Layer 6 of a small transformer language model trained on English Wikipedia (16 layers, counted from 0, width 96).
A neuron's activation on a vector x is GELU(weights . x), where the dot is the dot product.
The model reads these tokens: " the" " G" "ri" "ev" "ance" " Comm" "iss" "ion" " of" " the" " I" "ow" "a" " S" "up" "re" "m"

The vector x that enters this layer's MLP at each token. A number n stands for (n - 128) times 0.032.
0 " the": 109, 143, 150, 59, 101, 115, 146, 159, 129, 171, 150, 140, 166, 114, 88, 148, 67, 190, 98, 140, 81, 128, 127, 141, 117, 136, 133, 133, 143, 73, 156, 172, 114, 94, 96, 103, 133, 173, 129, 158, 109, 129, 86, 104, 152, 154, 136, 154, 139, 157, 141, 151, 133, 81, 129, 136, 163, 112, 110, 71, 94, 109, 113, 172, 137, 122, 98, 148, 75, 142, 108, 158, 127, 170, 128, 146, 151, 116, 111, 147, 159, 136, 110, 164, 113, 107, 96, 102, 107, 110, 191, 113, 189, 103, 129, 114
1 " G": 118, 100, 97, 139, 108, 114, 160, 174, 56, 175, 157, 119, 166, 192, 117, 124, 105, 173, 117, 154, 123, 122, 120, 123, 73, 221, 145, 89, 158, 86, 157, 127, 105, 117, 97, 120, 149, 196, 110, 126, 109, 140, 77, 81, 140, 120, 153, 144, 119, 143, 148, 124, 92, 117, 134, 135, 122, 132, 111, 157, 118, 132, 109, 144, 104, 49, 119, 180, 111, 114, 118, 171, 105, 141, 119, 157, 160, 166, 166, 131, 162, 116, 91, 177, 125, 105, 51, 123, 116, 129, 214, 132, 146, 114, 81, 124
2 "ri": 98, 111, 84, 168, 115, 96, 157, 131, 120, 113, 189, 173, 196, 177, 134, 123, 125, 162, 107, 154, 136, 144, 86, 116, 135, 120, 86, 125, 185, 68, 130, 144, 163, 143, 72, 132, 99, 194, 57, 151, 96, 119, 107, 144, 126, 130, 169, 133, 44, 114, 116, 133, 125, 113, 132, 134, 129, 107, 123, 148, 97, 119, 132, 157, 144, 111, 92, 169, 86, 131, 141, 166, 59, 178, 93, 128, 134, 142, 208, 117, 171, 177, 111, 106, 107, 100, 109, 89, 145, 193, 129, 208, 97, 96, 112, 104
3 "ev": 81, 57, 98, 178, 79, 121, 128, 171, 73, 131, 184, 104, 152, 150, 123, 136, 113, 160, 164, 127, 135, 168, 151, 101, 107, 108, 159, 46, 162, 91, 120, 151, 133, 132, 109, 130, 100, 204, 130, 132, 90, 165, 72, 140, 126, 112, 154, 163, 94, 103, 99, 128, 90, 123, 135, 63, 121, 120, 118, 165, 56, 136, 148, 174, 164, 107, 145, 147, 166, 167, 117, 198, 122, 66, 94, 122, 144, 137, 169, 144, 142, 170, 77, 138, 108, 113, 139, 118, 142, 134, 155, 189, 167, 116, 123, 86
4 "ance": 92, 74, 123, 186, 144, 148, 119, 149, 83, 168, 114, 134, 177, 115, 124, 148, 106, 160, 131, 127, 110, 148, 155, 142, 98, 131, 162, 158, 160, 123, 126, 141, 139, 137, 76, 143, 151, 184, 127, 146, 90, 143, 140, 103, 188, 118, 148, 143, 73, 159, 151, 128, 103, 102, 157, 124, 113, 100, 54, 120, 81, 156, 114, 178, 149, 100, 101, 142, 97, 170, 117, 162, 86, 119, 104, 131, 146, 178, 150, 115, 139, 136, 31, 143, 138, 107, 94, 52, 165, 138, 165, 72, 176, 79, 117, 106
5 " Comm": 75, 133, 99, 116, 117, 108, 150, 164, 94, 131, 127, 121, 214, 146, 115, 134, 101, 170, 110, 136, 65, 146, 129, 131, 101, 140, 132, 73, 164, 109, 146, 152, 124, 141, 132, 111, 88, 211, 148, 137, 97, 148, 125, 105, 140, 86, 169, 118, 127, 167, 165, 168, 96, 110, 108, 139, 143, 151, 112, 155, 142, 115, 108, 122, 116, 96, 96, 220, 106, 145, 132, 161, 120, 149, 79, 173, 115, 147, 161, 97, 162, 162, 118, 151, 89, 129, 50, 127, 105, 142, 193, 113, 180, 78, 96, 116
6 "iss": 75, 90, 104, 179, 152, 170, 130, 126, 136, 125, 160, 129, 185, 130, 99, 127, 124, 150, 100, 120, 53, 143, 99, 110, 109, 130, 155, 82, 165, 88, 151, 195, 135, 125, 151, 73, 107, 154, 167, 156, 89, 139, 104, 91, 132, 119, 181, 127, 100, 129, 152, 172, 143, 113, 158, 171, 130, 137, 94, 170, 87, 163, 122, 193, 164, 92, 137, 148, 114, 143, 75, 175, 76, 130, 114, 126, 128, 125, 155, 103, 154, 124, 81, 146, 96, 131, 59, 121, 113, 170, 174, 81, 164, 120, 123, 80
7 "ion": 61, 86, 146, 175, 110, 134, 136, 113, 118, 160, 182, 153, 199, 107, 140, 104, 91, 146, 104, 150, 105, 150, 129, 109, 103, 133, 166, 92, 192, 75, 109, 180, 173, 129, 121, 122, 118, 135, 141, 132, 92, 135, 130, 113, 135, 134, 185, 147, 105, 157, 186, 140, 115, 105, 146, 144, 118, 99, 95, 127, 121, 102, 95, 196, 152, 113, 107, 167, 93, 133, 121, 159, 81, 134, 115, 147, 127, 152, 128, 132, 130, 98, 32, 161, 119, 107, 108, 112, 170, 147, 186, 65, 172, 102, 95, 87
8 " of": 93, 112, 129, 97, 102, 119, 117, 143, 124, 150, 189, 160, 203, 124, 143, 107, 60, 170, 96, 90, 66, 147, 98, 167, 130, 130, 156, 123, 162, 118, 132, 174, 111, 123, 79, 98, 143, 196, 145, 172, 145, 114, 82, 103, 111, 157, 185, 130, 125, 97, 143, 169, 114, 102, 141, 114, 167, 142, 110, 105, 129, 110, 123, 193, 137, 118, 78, 116, 135, 139, 135, 171, 118, 119, 110, 116, 126, 134, 133, 159, 174, 150, 86, 145, 101, 108, 94, 129, 156, 139, 175, 77, 145, 114, 66, 100
9 " the": 99, 129, 135, 63, 98, 116, 151, 155, 126, 176, 150, 141, 161, 119, 102, 144, 61, 179, 99, 130, 81, 116, 135, 145, 104, 134, 145, 114, 147, 79, 149, 155, 123, 102, 83, 102, 141, 182, 127, 160, 116, 121, 96, 112, 140, 166, 136, 159, 122, 165, 148, 160, 130, 74, 126, 142, 183, 111, 116, 88, 107, 107, 108, 186, 135, 116, 94, 143, 84, 150, 111, 164, 118, 173, 126, 137, 141, 131, 116, 141, 163, 124, 103, 152, 108, 113, 94, 93, 107, 113, 176, 101, 193, 124, 119, 113
10 " I": 113, 110, 178, 136, 89, 134, 142, 178, 95, 119, 197, 148, 141, 156, 138, 108, 87, 163, 99, 153, 90, 142, 62, 120, 95, 215, 153, 125, 185, 76, 142, 117, 111, 155, 70, 119, 144, 172, 113, 145, 77, 114, 140, 115, 101, 134, 110, 175, 100, 116, 172, 151, 70, 114, 113, 118, 117, 87, 141, 147, 131, 103, 133, 133, 143, 83, 106, 147, 125, 124, 146, 150, 123, 195, 109, 158, 117, 148, 139, 135, 152, 154, 91, 155, 85, 129, 83, 93, 130, 138, 214, 110, 146, 116, 99, 128
11 "ow": 84, 104, 86, 193, 90, 170, 111, 147, 83, 136, 137, 131, 174, 122, 132, 93, 127, 147, 148, 132, 80, 181, 100, 143, 111, 159, 193, 138, 137, 26, 125, 158, 121, 167, 102, 95, 150, 203, 95, 150, 93, 155, 133, 112, 172, 93, 140, 144, 52, 136, 147, 121, 105, 128, 168, 104, 105, 92, 119, 137, 129, 101, 116, 153, 143, 109, 82, 126, 119, 136, 106, 175, 145, 111, 90, 101, 117, 134, 147, 179, 205, 166, 122, 138, 165, 79, 106, 96, 103, 176, 172, 125, 137, 123, 121, 134
12 "a": 102, 97, 156, 123, 113, 104, 112, 149, 117, 131, 136, 136, 203, 122, 136, 65, 84, 156, 105, 120, 119, 161, 115, 112, 82, 143, 152, 107, 157, 127, 150, 177, 149, 87, 87, 146, 119, 198, 139, 128, 78, 162, 120, 102, 141, 144, 150, 156, 64, 165, 109, 137, 120, 116, 150, 156, 121, 134, 88, 82, 101, 112, 142, 158, 146, 111, 100, 149, 89, 163, 71, 161, 114, 162, 42, 157, 63, 168, 153, 136, 180, 129, 117, 171, 124, 123, 107, 128, 139, 126, 222, 148, 157, 115, 113, 80
13 " S": 80, 130, 105, 100, 110, 116, 113, 185, 82, 135, 194, 129, 177, 155, 134, 99, 108, 165, 100, 138, 99, 147, 139, 112, 126, 180, 152, 101, 145, 67, 118, 127, 87, 116, 90, 113, 152, 167, 130, 149, 82, 120, 118, 94, 119, 137, 132, 163, 113, 162, 140, 144, 107, 122, 146, 138, 132, 129, 80, 172, 132, 135, 132, 130, 130, 75, 98, 192, 77, 157, 120, 156, 134, 141, 118, 139, 120, 198, 158, 130, 144, 139, 115, 150, 124, 142, 8, 115, 132, 146, 217, 121, 149, 98, 94, 125
14 "up": 66, 77, 107, 170, 100, 131, 131, 195, 68, 139, 184, 135, 202, 166, 114, 97, 92, 125, 128, 123, 126, 149, 110, 129, 109, 181, 176, 119, 138, 78, 129, 151, 146, 137, 113, 105, 109, 170, 90, 174, 108, 146, 123, 42, 124, 118, 140, 142, 110, 126, 178, 127, 115, 108, 117, 81, 141, 135, 137, 171, 102, 108, 99, 148, 141, 81, 70, 151, 83, 145, 122, 164, 127, 170, 78, 140, 118, 144, 144, 128, 185, 164, 91, 139, 143, 128, 94, 96, 145, 167, 181, 134, 169, 155, 109, 104
15 "re": 78, 110, 124, 180, 130, 138, 103, 128, 109, 110, 191, 157, 120, 170, 139, 116, 108, 184, 77, 144, 82, 121, 116, 127, 89, 161, 178, 65, 164, 54, 162, 169, 165, 180, 127, 139, 108, 220, 116, 187, 49, 145, 86, 141, 159, 130, 141, 100, 71, 128, 131, 131, 145, 109, 150, 98, 109, 124, 103, 148, 80, 148, 166, 173, 143, 85, 84, 151, 84, 141, 97, 141, 115, 145, 112, 136, 93, 131, 167, 162, 146, 129, 114, 155, 152, 141, 66, 102, 142, 128, 155, 121, 158, 131, 81, 122
16 "m": 71, 99, 118, 133, 100, 119, 142, 147, 125, 144, 162, 150, 172, 186, 108, 113, 100, 115, 114, 151, 120, 159, 131, 165, 97, 102, 128, 40, 174, 115, 62, 157, 123, 131, 148, 111, 92, 193, 146, 153, 65, 121, 104, 94, 137, 121, 204, 159, 83, 154, 124, 178, 72, 142, 132, 121, 148, 123, 108, 142, 91, 113, 99, 164, 135, 123, 124, 188, 86, 156, 88, 154, 89, 133, 77, 96, 170, 175, 146, 119, 141, 147, 122, 196, 138, 125, 124, 155, 140, 147, 131, 133, 160, 101, 120, 52

Each question shows the input weights of one neuron of the MLP. A number n stands for (n - 128) times 0.0069.

n112: 111, 163, 111, 163, 136, 118, 104, 136, 93, 136, 142, 151, 69, 168, 109, 112, 186, 84, 150, 110, 100, 175, 88, 93, 105, 83, 138, 148, 133, 130, 126, 156, 118, 107, 64, 92, 119, 121, 116, 130, 177, 162, 151, 112, 106, 141, 180, 180, 140, 110, 144, 124, 148, 169, 120, 126, 131, 155, 131, 83, 145, 135, 125, 125, 121, 91, 144, 121, 160, 123, 143, 129, 121, 166, 159, 138, 138, 175, 112, 154, 74, 76, 142, 149, 90, 131, 147, 129, 104, 86, 149, 144, 94, 119, 101, 195
It fires most on token 10 " I"

n129: 149, 153, 79, 141, 91, 83, 135, 134, 153, 105, 100, 137, 81, 87, 122, 131, 129, 151, 121, 126, 164, 164, 140, 125, 120, 157, 117, 174, 122, 128, 115, 157, 121, 125, 128, 131, 96, 113, 95, 129, 107, 104, 101, 96, 109, 149, 75, 151, 61, 145, 96, 44, 150, 146, 174, 104, 138, 127, 119, 136, 105, 154, 147, 153, 120, 162, 135, 69, 154, 144, 133, 151, 99, 127, 92, 178, 110, 150, 138, 118, 126, 146, 131, 121, 160, 128, 88, 119, 116, 133, 87, 111, 96, 120, 165, 171
On which two tokens does it fire most, strongest first? 2 "ri", 11 "ow"

n244: 142, 126, 152, 158, 124, 130, 162, 120, 162, 136, 123, 115, 143, 77, 192, 79, 70, 132, 169, 103, 151, 116, 123, 111, 154, 111, 102, 115, 141, 126, 105, 115, 138, 129, 167, 119, 96, 87, 147, 108, 146, 168, 127, 107, 92, 94, 158, 147, 120, 89, 165, 148, 140, 101, 168, 103, 134, 145, 168, 133, 147, 143, 149, 80, 123, 72, 133, 133, 191, 130, 88, 114, 75, 146, 137, 142, 154, 159, 136, 136, 109, 128, 144, 96, 135, 145, 137, 73, 156, 78, 145, 113, 150, 115, 123, 83
It fires most on token 7 "ion"

n230: 143, 143, 156, 131, 176, 104, 159, 69, 129, 204, 112, 156, 131, 122, 122, 138, 184, 122, 95, 72, 112, 149, 121, 149, 133, 112, 110, 94, 140, 133, 119, 112, 124, 149, 132, 128, 140, 100, 126, 114, 113, 98, 187, 157, 140, 113, 93, 111, 162, 133, 99, 156, 160, 119, 103, 112, 138, 145, 100, 126, 72, 85, 105, 150, 114, 80, 116, 118, 98, 114, 137, 126, 144, 140, 179, 90, 127, 168, 132, 81, 152, 173, 104, 153, 121, 96, 161, 138, 137, 124, 161, 128, 86, 128, 160, 127
On which token does it fire most, and how strongly? 4 "ance", at about 0.17

n166: 179, 159, 98, 127, 110, 78, 144, 154, 110, 137, 129, 127, 136, 82, 128, 129, 112, 151, 162, 144, 148, 106, 134, 82, 164, 141, 93, 160, 165, 160, 113, 142, 153, 58, 144, 173, 92, 113, 118, 96, 49, 112, 157, 137, 105, 180, 121, 146, 118, 132, 94, 220, 98, 181, 132, 107, 95, 154, 141, 134, 120, 150, 135, 127, 84, 108, 98, 120, 94, 117, 92, 113, 122, 139, 165, 126, 150, 104, 115, 110, 117, 138, 178, 156, 143, 81, 144, 111, 170, 139, 121, 144, 145, 80, 156, 114
Its three highest activations, in order, are on tokens 2 "ri", 16 "m", 12 "a"

n89: 141, 134, 117, 128, 117, 76, 123, 126, 146, 111, 118, 130, 104, 121, 150, 125, 105, 131, 143, 119, 151, 162, 150, 156, 101, 103, 104, 185, 112, 100, 111, 98, 128, 124, 180, 107, 158, 69, 57, 108, 124, 96, 78, 75, 81, 139, 135, 172, 155, 141, 153, 163, 77, 113, 158, 150, 102, 132, 102, 57, 102, 173, 138, 177, 132, 119, 154, 121, 175, 169, 133, 127, 79, 122, 100, 150, 177, 125, 121, 159, 96, 72, 166, 144, 115, 157, 143, 140, 105, 125, 140, 115, 151, 117, 155, 172
It fires most on token 0 " the"

n159: 121, 111, 180, 121, 129, 113, 116, 89, 140, 152, 138, 129, 106, 72, 122, 82, 162, 158, 145, 80, 148, 116, 150, 169, 131, 156, 147, 149, 109, 107, 144, 129, 119, 83, 175, 114, 99, 90, 117, 135, 71, 109, 166, 115, 98, 102, 152, 117, 161, 173, 128, 122, 97, 115, 173, 189, 123, 126, 134, 117, 173, 121, 174, 151, 104, 117, 146, 99, 151, 132, 101, 177, 131, 132, 115, 127, 117, 165, 151, 112, 124, 83, 147, 128, 136, 98, 140, 97, 92, 157, 135, 125, 168, 134, 84, 132
On which two tokens does it fire most, strongest first? 12 "a", 7 "ion"

n43: 165, 190, 129, 118, 128, 198, 129, 141, 110, 125, 155, 121, 69, 98, 118, 142, 35, 89, 133, 108, 125, 160, 133, 139, 86, 133, 110, 204, 134, 144, 180, 145, 119, 174, 121, 113, 101, 135, 125, 135, 88, 148, 156, 111, 128, 150, 103, 65, 95, 142, 110, 109, 134, 113, 145, 114, 89, 185, 141, 172, 178, 128, 122, 127, 101, 159, 93, 132, 139, 117, 154, 114, 163, 175, 147, 127, 150, 143, 127, 125, 138, 110, 114, 175, 131, 121, 133, 127, 129, 113, 110, 152, 173, 106, 156, 127
It fires most on token 10 " I"

n209: 127, 209, 140, 72, 143, 97, 143, 77, 143, 114, 133, 119, 132, 135, 156, 138, 146, 89, 150, 118, 173, 134, 171, 101, 97, 102, 234, 116, 127, 112, 109, 100, 134, 110, 145, 94, 128, 146, 121, 131, 107, 180, 125, 168, 127, 71, 112, 170, 143, 74, 154, 152, 99, 104, 112, 99, 122, 150, 91, 145, 129, 133, 123, 132, 139, 143, 140, 115, 135, 124, 152, 98, 98, 171, 114, 167, 87, 127, 118, 120, 132, 130, 146, 150, 124, 135, 102, 121, 131, 145, 141, 133, 132, 138, 159, 129
It fires most on token 5 " Comm"

n197: 151, 134, 171, 98, 126, 137, 147, 79, 136, 125, 137, 131, 108, 109, 135, 126, 123, 41, 170, 152, 163, 139, 160, 94, 111, 127, 67, 174, 136, 125, 136, 160, 173, 115, 120, 124, 125, 117, 109, 108, 126, 175, 96, 114, 91, 218, 120, 97, 125, 100, 133, 122, 167, 139, 131, 65, 166, 116, 129, 131, 150, 77, 128, 139, 152, 156, 84, 129, 131, 174, 128, 158, 107, 183, 133, 157, 144, 96, 138, 176, 147, 97, 138, 59, 161, 132, 94, 62, 87, 99, 108, 125, 167, 140, 174, 160
On which token does it fire most, and how strongly? 9 " the", at about 1.3

n176: 133, 114, 130, 123, 132, 165, 158, 152, 93, 157, 159, 90, 128, 126, 201, 122, 125, 124, 144, 135, 133, 149, 151, 166, 127, 145, 134, 87, 85, 115, 71, 124, 146, 143, 102, 150, 155, 147, 140, 168, 98, 123, 117, 116, 143, 156, 116, 156, 114, 125, 117, 121, 123, 126, 104, 137, 104, 150, 173, 143, 110, 182, 125, 79, 140, 150, 117, 149, 148, 120, 117, 118, 156, 99, 111, 47, 89, 134, 89, 144, 108, 137, 141, 117, 71, 131, 174, 106, 114, 93, 138, 88, 107, 94, 118, 146
It fires most on token 3 "ev"

n49: 93, 98, 93, 118, 88, 118, 108, 151, 123, 104, 126, 111, 144, 111, 130, 107, 82, 151, 141, 110, 159, 140, 112, 147, 138, 116, 110, 139, 77, 173, 128, 160, 145, 123, 123, 161, 130, 153, 119, 121, 122, 122, 137, 116, 142, 115, 107, 131, 112, 87, 168, 111, 147, 202, 106, 134, 73, 152, 144, 145, 129, 70, 159, 141, 123, 180, 170, 162, 152, 143, 111, 151, 141, 148, 147, 110, 120, 132, 95, 64, 174, 107, 120, 141, 121, 126, 136, 122, 146, 99, 111, 190, 78, 113, 130, 126
Its three highest activations, in order, are on tokens 3 "ev", 12 "a", 2 "ri"

n238: 127, 107, 93, 137, 177, 139, 139, 125, 117, 131, 131, 87, 96, 146, 138, 132, 114, 84, 157, 128, 148, 112, 148, 126, 114, 91, 141, 130, 136, 92, 131, 100, 181, 129, 132, 157, 129, 127, 171, 82, 140, 100, 121, 113, 81, 137, 138, 79, 164, 135, 176, 103, 118, 111, 142, 91, 133, 104, 114, 179, 89, 149, 195, 109, 139, 120, 155, 150, 125, 122, 129, 174, 117, 120, 147, 134, 96, 74, 111, 196, 28, 72, 110, 130, 138, 162, 88, 117, 90, 124, 150, 122, 150, 189, 125, 140
Its three highest activations, in order, are on tokens 15 "re", 3 "ev", 6 "iss"

n234: 94, 122, 124, 131, 179, 85, 138, 125, 154, 171, 136, 137, 113, 168, 134, 126, 178, 117, 151, 129, 169, 144, 121, 141, 100, 150, 160, 138, 115, 169, 170, 119, 93, 120, 128, 116, 146, 181, 123, 106, 116, 165, 132, 116, 130, 88, 66, 119, 156, 141, 87, 119, 90, 106, 123, 53, 115, 111, 144, 164, 144, 160, 125, 130, 121, 158, 95, 98, 108, 130, 138, 122, 120, 148, 143, 69, 149, 43, 124, 120, 161, 135, 108, 141, 157, 133, 111, 97, 116, 133, 181, 130, 101, 132, 214, 166
On which two tokens does it fire most, strongest first? 11 "ow", 14 "up"

n229: 133, 119, 159, 121, 124, 79, 97, 124, 175, 123, 126, 93, 144, 150, 180, 184, 152, 164, 55, 95, 142, 110, 124, 147, 141, 79, 130, 124, 110, 144, 121, 144, 139, 72, 144, 104, 151, 124, 144, 100, 109, 76, 128, 176, 141, 149, 93, 130, 135, 79, 91, 94, 152, 78, 100, 138, 160, 87, 105, 168, 157, 171, 154, 150, 108, 149, 150, 196, 113, 183, 143, 147, 124, 99, 139, 152, 120, 134, 101, 115, 162, 120, 115, 136, 108, 122, 161, 110, 102, 136, 118, 151, 143, 113, 138, 122
It fires most on token 9 " the"

n219: 157, 86, 116, 158, 119, 126, 112, 141, 122, 121, 173, 139, 113, 130, 161, 89, 140, 154, 110, 163, 140, 105, 130, 82, 104, 136, 140, 166, 122, 176, 139, 91, 115, 163, 211, 112, 136, 100, 142, 41, 116, 162, 107, 148, 56, 163, 119, 82, 131, 110, 141, 126, 78, 155, 170, 143, 120, 116, 112, 125, 130, 134, 129, 131, 151, 128, 102, 147, 162, 115, 90, 118, 121, 110, 105, 148, 138, 134, 74, 176, 122, 99, 122, 109, 172, 136, 121, 88, 159, 119, 149, 116, 185, 151, 142, 172
Its three highest activations, in order, are on tokens 7 "ion", 10 " I", 15 "re"

n31: 131, 102, 111, 127, 126, 60, 128, 125, 143, 163, 105, 144, 151, 129, 127, 142, 139, 135, 205, 87, 170, 138, 75, 162, 102, 133, 108, 178, 152, 161, 131, 119, 83, 161, 180, 100, 131, 98, 121, 119, 135, 131, 110, 97, 138, 125, 131, 118, 132, 113, 126, 126, 132, 96, 136, 126, 120, 116, 182, 114, 183, 133, 132, 155, 112, 114, 128, 102, 120, 125, 188, 122, 124, 115, 125, 141, 144, 140, 140, 149, 116, 94, 101, 117, 113, 165, 98, 114, 109, 134, 111, 123, 122, 148, 121, 131
It fires most on token 8 " of"

n193: 96, 120, 145, 142, 148, 119, 103, 109, 138, 149, 118, 150, 105, 131, 139, 105, 111, 196, 115, 149, 137, 143, 114, 112, 129, 85, 149, 148, 114, 148, 140, 119, 153, 105, 231, 65, 176, 135, 117, 58, 118, 119, 127, 139, 123, 75, 161, 94, 108, 133, 111, 103, 87, 138, 155, 100, 181, 127, 142, 120, 81, 121, 121, 135, 116, 183, 155, 69, 181, 144, 144, 117, 72, 131, 137, 142, 143, 77, 107, 132, 163, 149, 115, 99, 162, 162, 121, 158, 165, 106, 191, 112, 129, 112, 150, 131
Its three highest activations, in order, are on tokens 6 "iss", 3 "ev", 7 "ion"

n143: 94, 98, 128, 121, 168, 139, 143, 107, 127, 120, 163, 98, 148, 86, 123, 122, 135, 128, 105, 122, 101, 112, 87, 122, 179, 206, 117, 122, 159, 134, 148, 166, 154, 132, 150, 129, 88, 126, 104, 84, 131, 159, 198, 117, 108, 114, 46, 79, 139, 101, 108, 144, 154, 130, 202, 159, 133, 128, 138, 102, 123, 96, 97, 94, 134, 152, 117, 140, 143, 99, 120, 117, 139, 115, 146, 142, 171, 160, 152, 70, 89, 101, 112, 149, 107, 137, 174, 130, 136, 121, 115, 111, 173, 116, 165, 149
On which token does it fire most, and how strongly? 7 "ion", at about 1

n30: 68, 100, 87, 131, 157, 114, 151, 197, 176, 124, 106, 156, 106, 97, 119, 176, 117, 114, 127, 118, 162, 152, 125, 137, 122, 110, 105, 132, 160, 167, 128, 94, 102, 103, 139, 104, 124, 138, 159, 122, 135, 124, 133, 144, 81, 123, 155, 158, 66, 64, 138, 140, 81, 152, 134, 157, 121, 167, 123, 150, 128, 116, 105, 132, 110, 154, 135, 104, 118, 123, 122, 133, 124, 164, 131, 119, 163, 168, 112, 57, 154, 97, 110, 116, 125, 154, 125, 114, 199, 132, 122, 115, 121, 83, 190, 101
It fires most on token 16 "m"

n207: 92, 130, 137, 172, 151, 119, 174, 157, 148, 165, 110, 122, 99, 103, 151, 117, 153, 51, 155, 122, 62, 139, 160, 175, 154, 150, 145, 118, 83, 141, 193, 107, 169, 100, 64, 153, 90, 165, 171, 141, 199, 101, 137, 108, 129, 123, 172, 97, 122, 132, 84, 153, 125, 136, 124, 107, 101, 144, 174, 125, 161, 130, 107, 88, 104, 120, 110, 130, 128, 141, 92, 77, 107, 145, 82, 146, 119, 65, 137, 166, 131, 106, 106, 134, 134, 132, 116, 150, 151, 123, 140, 146, 110, 166, 154, 113
On which two tokens does it fire most, strongest first? 14 "up", 12 "a"

n152: 132, 126, 88, 133, 214, 51, 150, 170, 137, 120, 128, 127, 71, 137, 159, 90, 183, 140, 158, 154, 150, 96, 134, 149, 116, 135, 140, 169, 85, 129, 81, 165, 137, 92, 127, 109, 126, 179, 129, 107, 128, 132, 140, 130, 54, 131, 121, 89, 91, 151, 155, 141, 108, 125, 131, 166, 145, 122, 159, 156, 138, 122, 108, 106, 112, 104, 141, 94, 159, 142, 156, 137, 93, 120, 121, 131, 99, 146, 120, 132, 150, 80, 143, 78, 96, 143, 79, 167, 156, 135, 146, 105, 144, 115, 140, 120
Its three highest activations, in order, are on tokens 13 " S", 1 " G", 5 " Comm"

n119: 110, 126, 128, 138, 131, 109, 128, 149, 135, 117, 91, 65, 105, 133, 143, 144, 203, 175, 145, 121, 140, 83, 98, 182, 106, 116, 140, 136, 130, 133, 117, 123, 163, 147, 134, 145, 117, 106, 107, 87, 171, 130, 163, 98, 113, 146, 134, 130, 135, 167, 126, 107, 126, 123, 116, 132, 85, 135, 107, 155, 101, 146, 110, 137, 128, 140, 170, 100, 113, 123, 116, 159, 74, 61, 134, 153, 155, 131, 163, 115, 119, 139, 152, 130, 128, 104, 139, 104, 175, 118, 138, 152, 161, 124, 108, 95
It fires most on token 4 "ance"

n231: 161, 118, 126, 133, 134, 125, 131, 170, 132, 101, 123, 89, 111, 100, 89, 124, 140, 149, 163, 155, 73, 70, 168, 190, 163, 116, 85, 130, 146, 189, 130, 127, 133, 180, 107, 114, 85, 123, 131, 86, 143, 160, 145, 179, 154, 109, 136, 146, 139, 121, 103, 175, 145, 80, 122, 128, 121, 123, 105, 103, 128, 162, 63, 43, 58, 101, 147, 162, 133, 129, 121, 129, 157, 117, 169, 132, 87, 158, 145, 122, 131, 99, 133, 125, 127, 126, 162, 132, 166, 160, 110, 95, 145, 104, 109, 124
It fires most on token 5 " Comm"

n138: 150, 81, 142, 114, 137, 135, 102, 87, 173, 91, 155, 201, 140, 134, 107, 119, 130, 123, 130, 153, 101, 126, 184, 126, 129, 86, 133, 115, 132, 120, 171, 83, 137, 141, 110, 154, 72, 106, 185, 128, 137, 153, 136, 173, 149, 142, 112, 142, 142, 163, 104, 90, 101, 96, 94, 115, 108, 157, 138, 147, 93, 146, 132, 78, 112, 139, 128, 121, 72, 144, 210, 133, 182, 142, 150, 174, 148, 138, 134, 106, 169, 83, 105, 164, 116, 98, 129, 89, 145, 126, 116, 95, 131, 123, 178, 137
It fires most on token 4 "ance"

n122: 81, 154, 184, 146, 146, 101, 96, 145, 149, 87, 96, 83, 77, 118, 120, 177, 102, 178, 101, 136, 100, 141, 197, 144, 197, 151, 158, 134, 121, 98, 127, 79, 81, 118, 115, 96, 108, 124, 145, 178, 125, 109, 93, 141, 116, 137, 145, 121, 107, 123, 62, 137, 94, 120, 140, 146, 114, 85, 119, 108, 139, 140, 101, 109, 178, 170, 161, 161, 156, 124, 139, 128, 169, 130, 87, 121, 88, 166, 112, 141, 181, 80, 105, 124, 111, 126, 141, 98, 115, 147, 108, 186, 115, 116, 187, 159
Its three highest activations, in order, are on tokens 3 "ev", 0 " the", 11 "ow"

n254: 170, 164, 140, 133, 101, 155, 141, 158, 112, 124, 152, 98, 133, 111, 83, 111, 160, 93, 88, 130, 133, 104, 88, 158, 97, 106, 104, 129, 115, 155, 164, 147, 98, 92, 46, 86, 127, 75, 107, 123, 125, 154, 128, 126, 174, 157, 79, 85, 112, 146, 174, 124, 137, 149, 158, 121, 94, 120, 102, 137, 161, 105, 186, 100, 74, 111, 179, 175, 142, 117, 146, 111, 148, 127, 142, 159, 183, 157, 119, 135, 124, 150, 171, 133, 122, 109, 150, 154, 87, 124, 129, 180, 170, 123, 171, 135
It fires most on token 1 " G"

n255: 103, 61, 148, 131, 143, 104, 147, 156, 155, 135, 122, 144, 115, 65, 105, 154, 102, 127, 87, 153, 156, 190, 141, 143, 184, 142, 114, 148, 92, 133, 169, 153, 98, 124, 143, 103, 77, 160, 150, 122, 132, 102, 127, 123, 149, 96, 132, 193, 100, 118, 125, 127, 91, 104, 146, 127, 134, 145, 150, 157, 121, 125, 87, 117, 130, 161, 165, 95, 164, 132, 138, 107, 145, 136, 127, 106, 118, 99, 81, 160, 160, 101, 71, 116, 96, 138, 171, 165, 93, 127, 174, 74, 65, 135, 89, 156
On which token does it fire most, and how strongly? 8 " of", at about 2

n80: 96, 153, 137, 140, 142, 127, 108, 138, 174, 133, 156, 126, 95, 97, 102, 124, 126, 113, 178, 127, 145, 214, 129, 147, 88, 124, 122, 135, 148, 178, 97, 120, 162, 107, 96, 70, 129, 157, 122, 165, 134, 112, 158, 157, 86, 102, 137, 138, 167, 56, 121, 130, 116, 119, 101, 73, 110, 109, 187, 103, 116, 142, 113, 129, 150, 104, 180, 119, 87, 153, 130, 159, 124, 102, 172, 123, 107, 117, 94, 106, 102, 137, 135, 166, 134, 167, 117, 149, 134, 142, 201, 100, 102, 93, 141, 170
Its three highest activations, in order, are on tokens 10 " I", 3 "ev", 8 " of"

n215: 180, 155, 120, 94, 90, 120, 172, 140, 119, 153, 116, 133, 164, 122, 96, 133, 175, 115, 134, 78, 158, 146, 132, 112, 92, 119, 131, 115, 153, 176, 101, 68, 104, 97, 159, 178, 138, 120, 148, 98, 144, 131, 97, 101, 101, 102, 99, 101, 80, 103, 121, 96, 174, 32, 155, 98, 146, 142, 166, 152, 112, 131, 122, 128, 139, 96, 138, 110, 93, 172, 168, 104, 180, 87, 97, 172, 114, 126, 147, 152, 120, 117, 117, 94, 150, 164, 131, 136, 136, 149, 149, 150, 154, 148, 152, 136
On which token does it fire most, and how strongly? 3 "ev", at about 0.9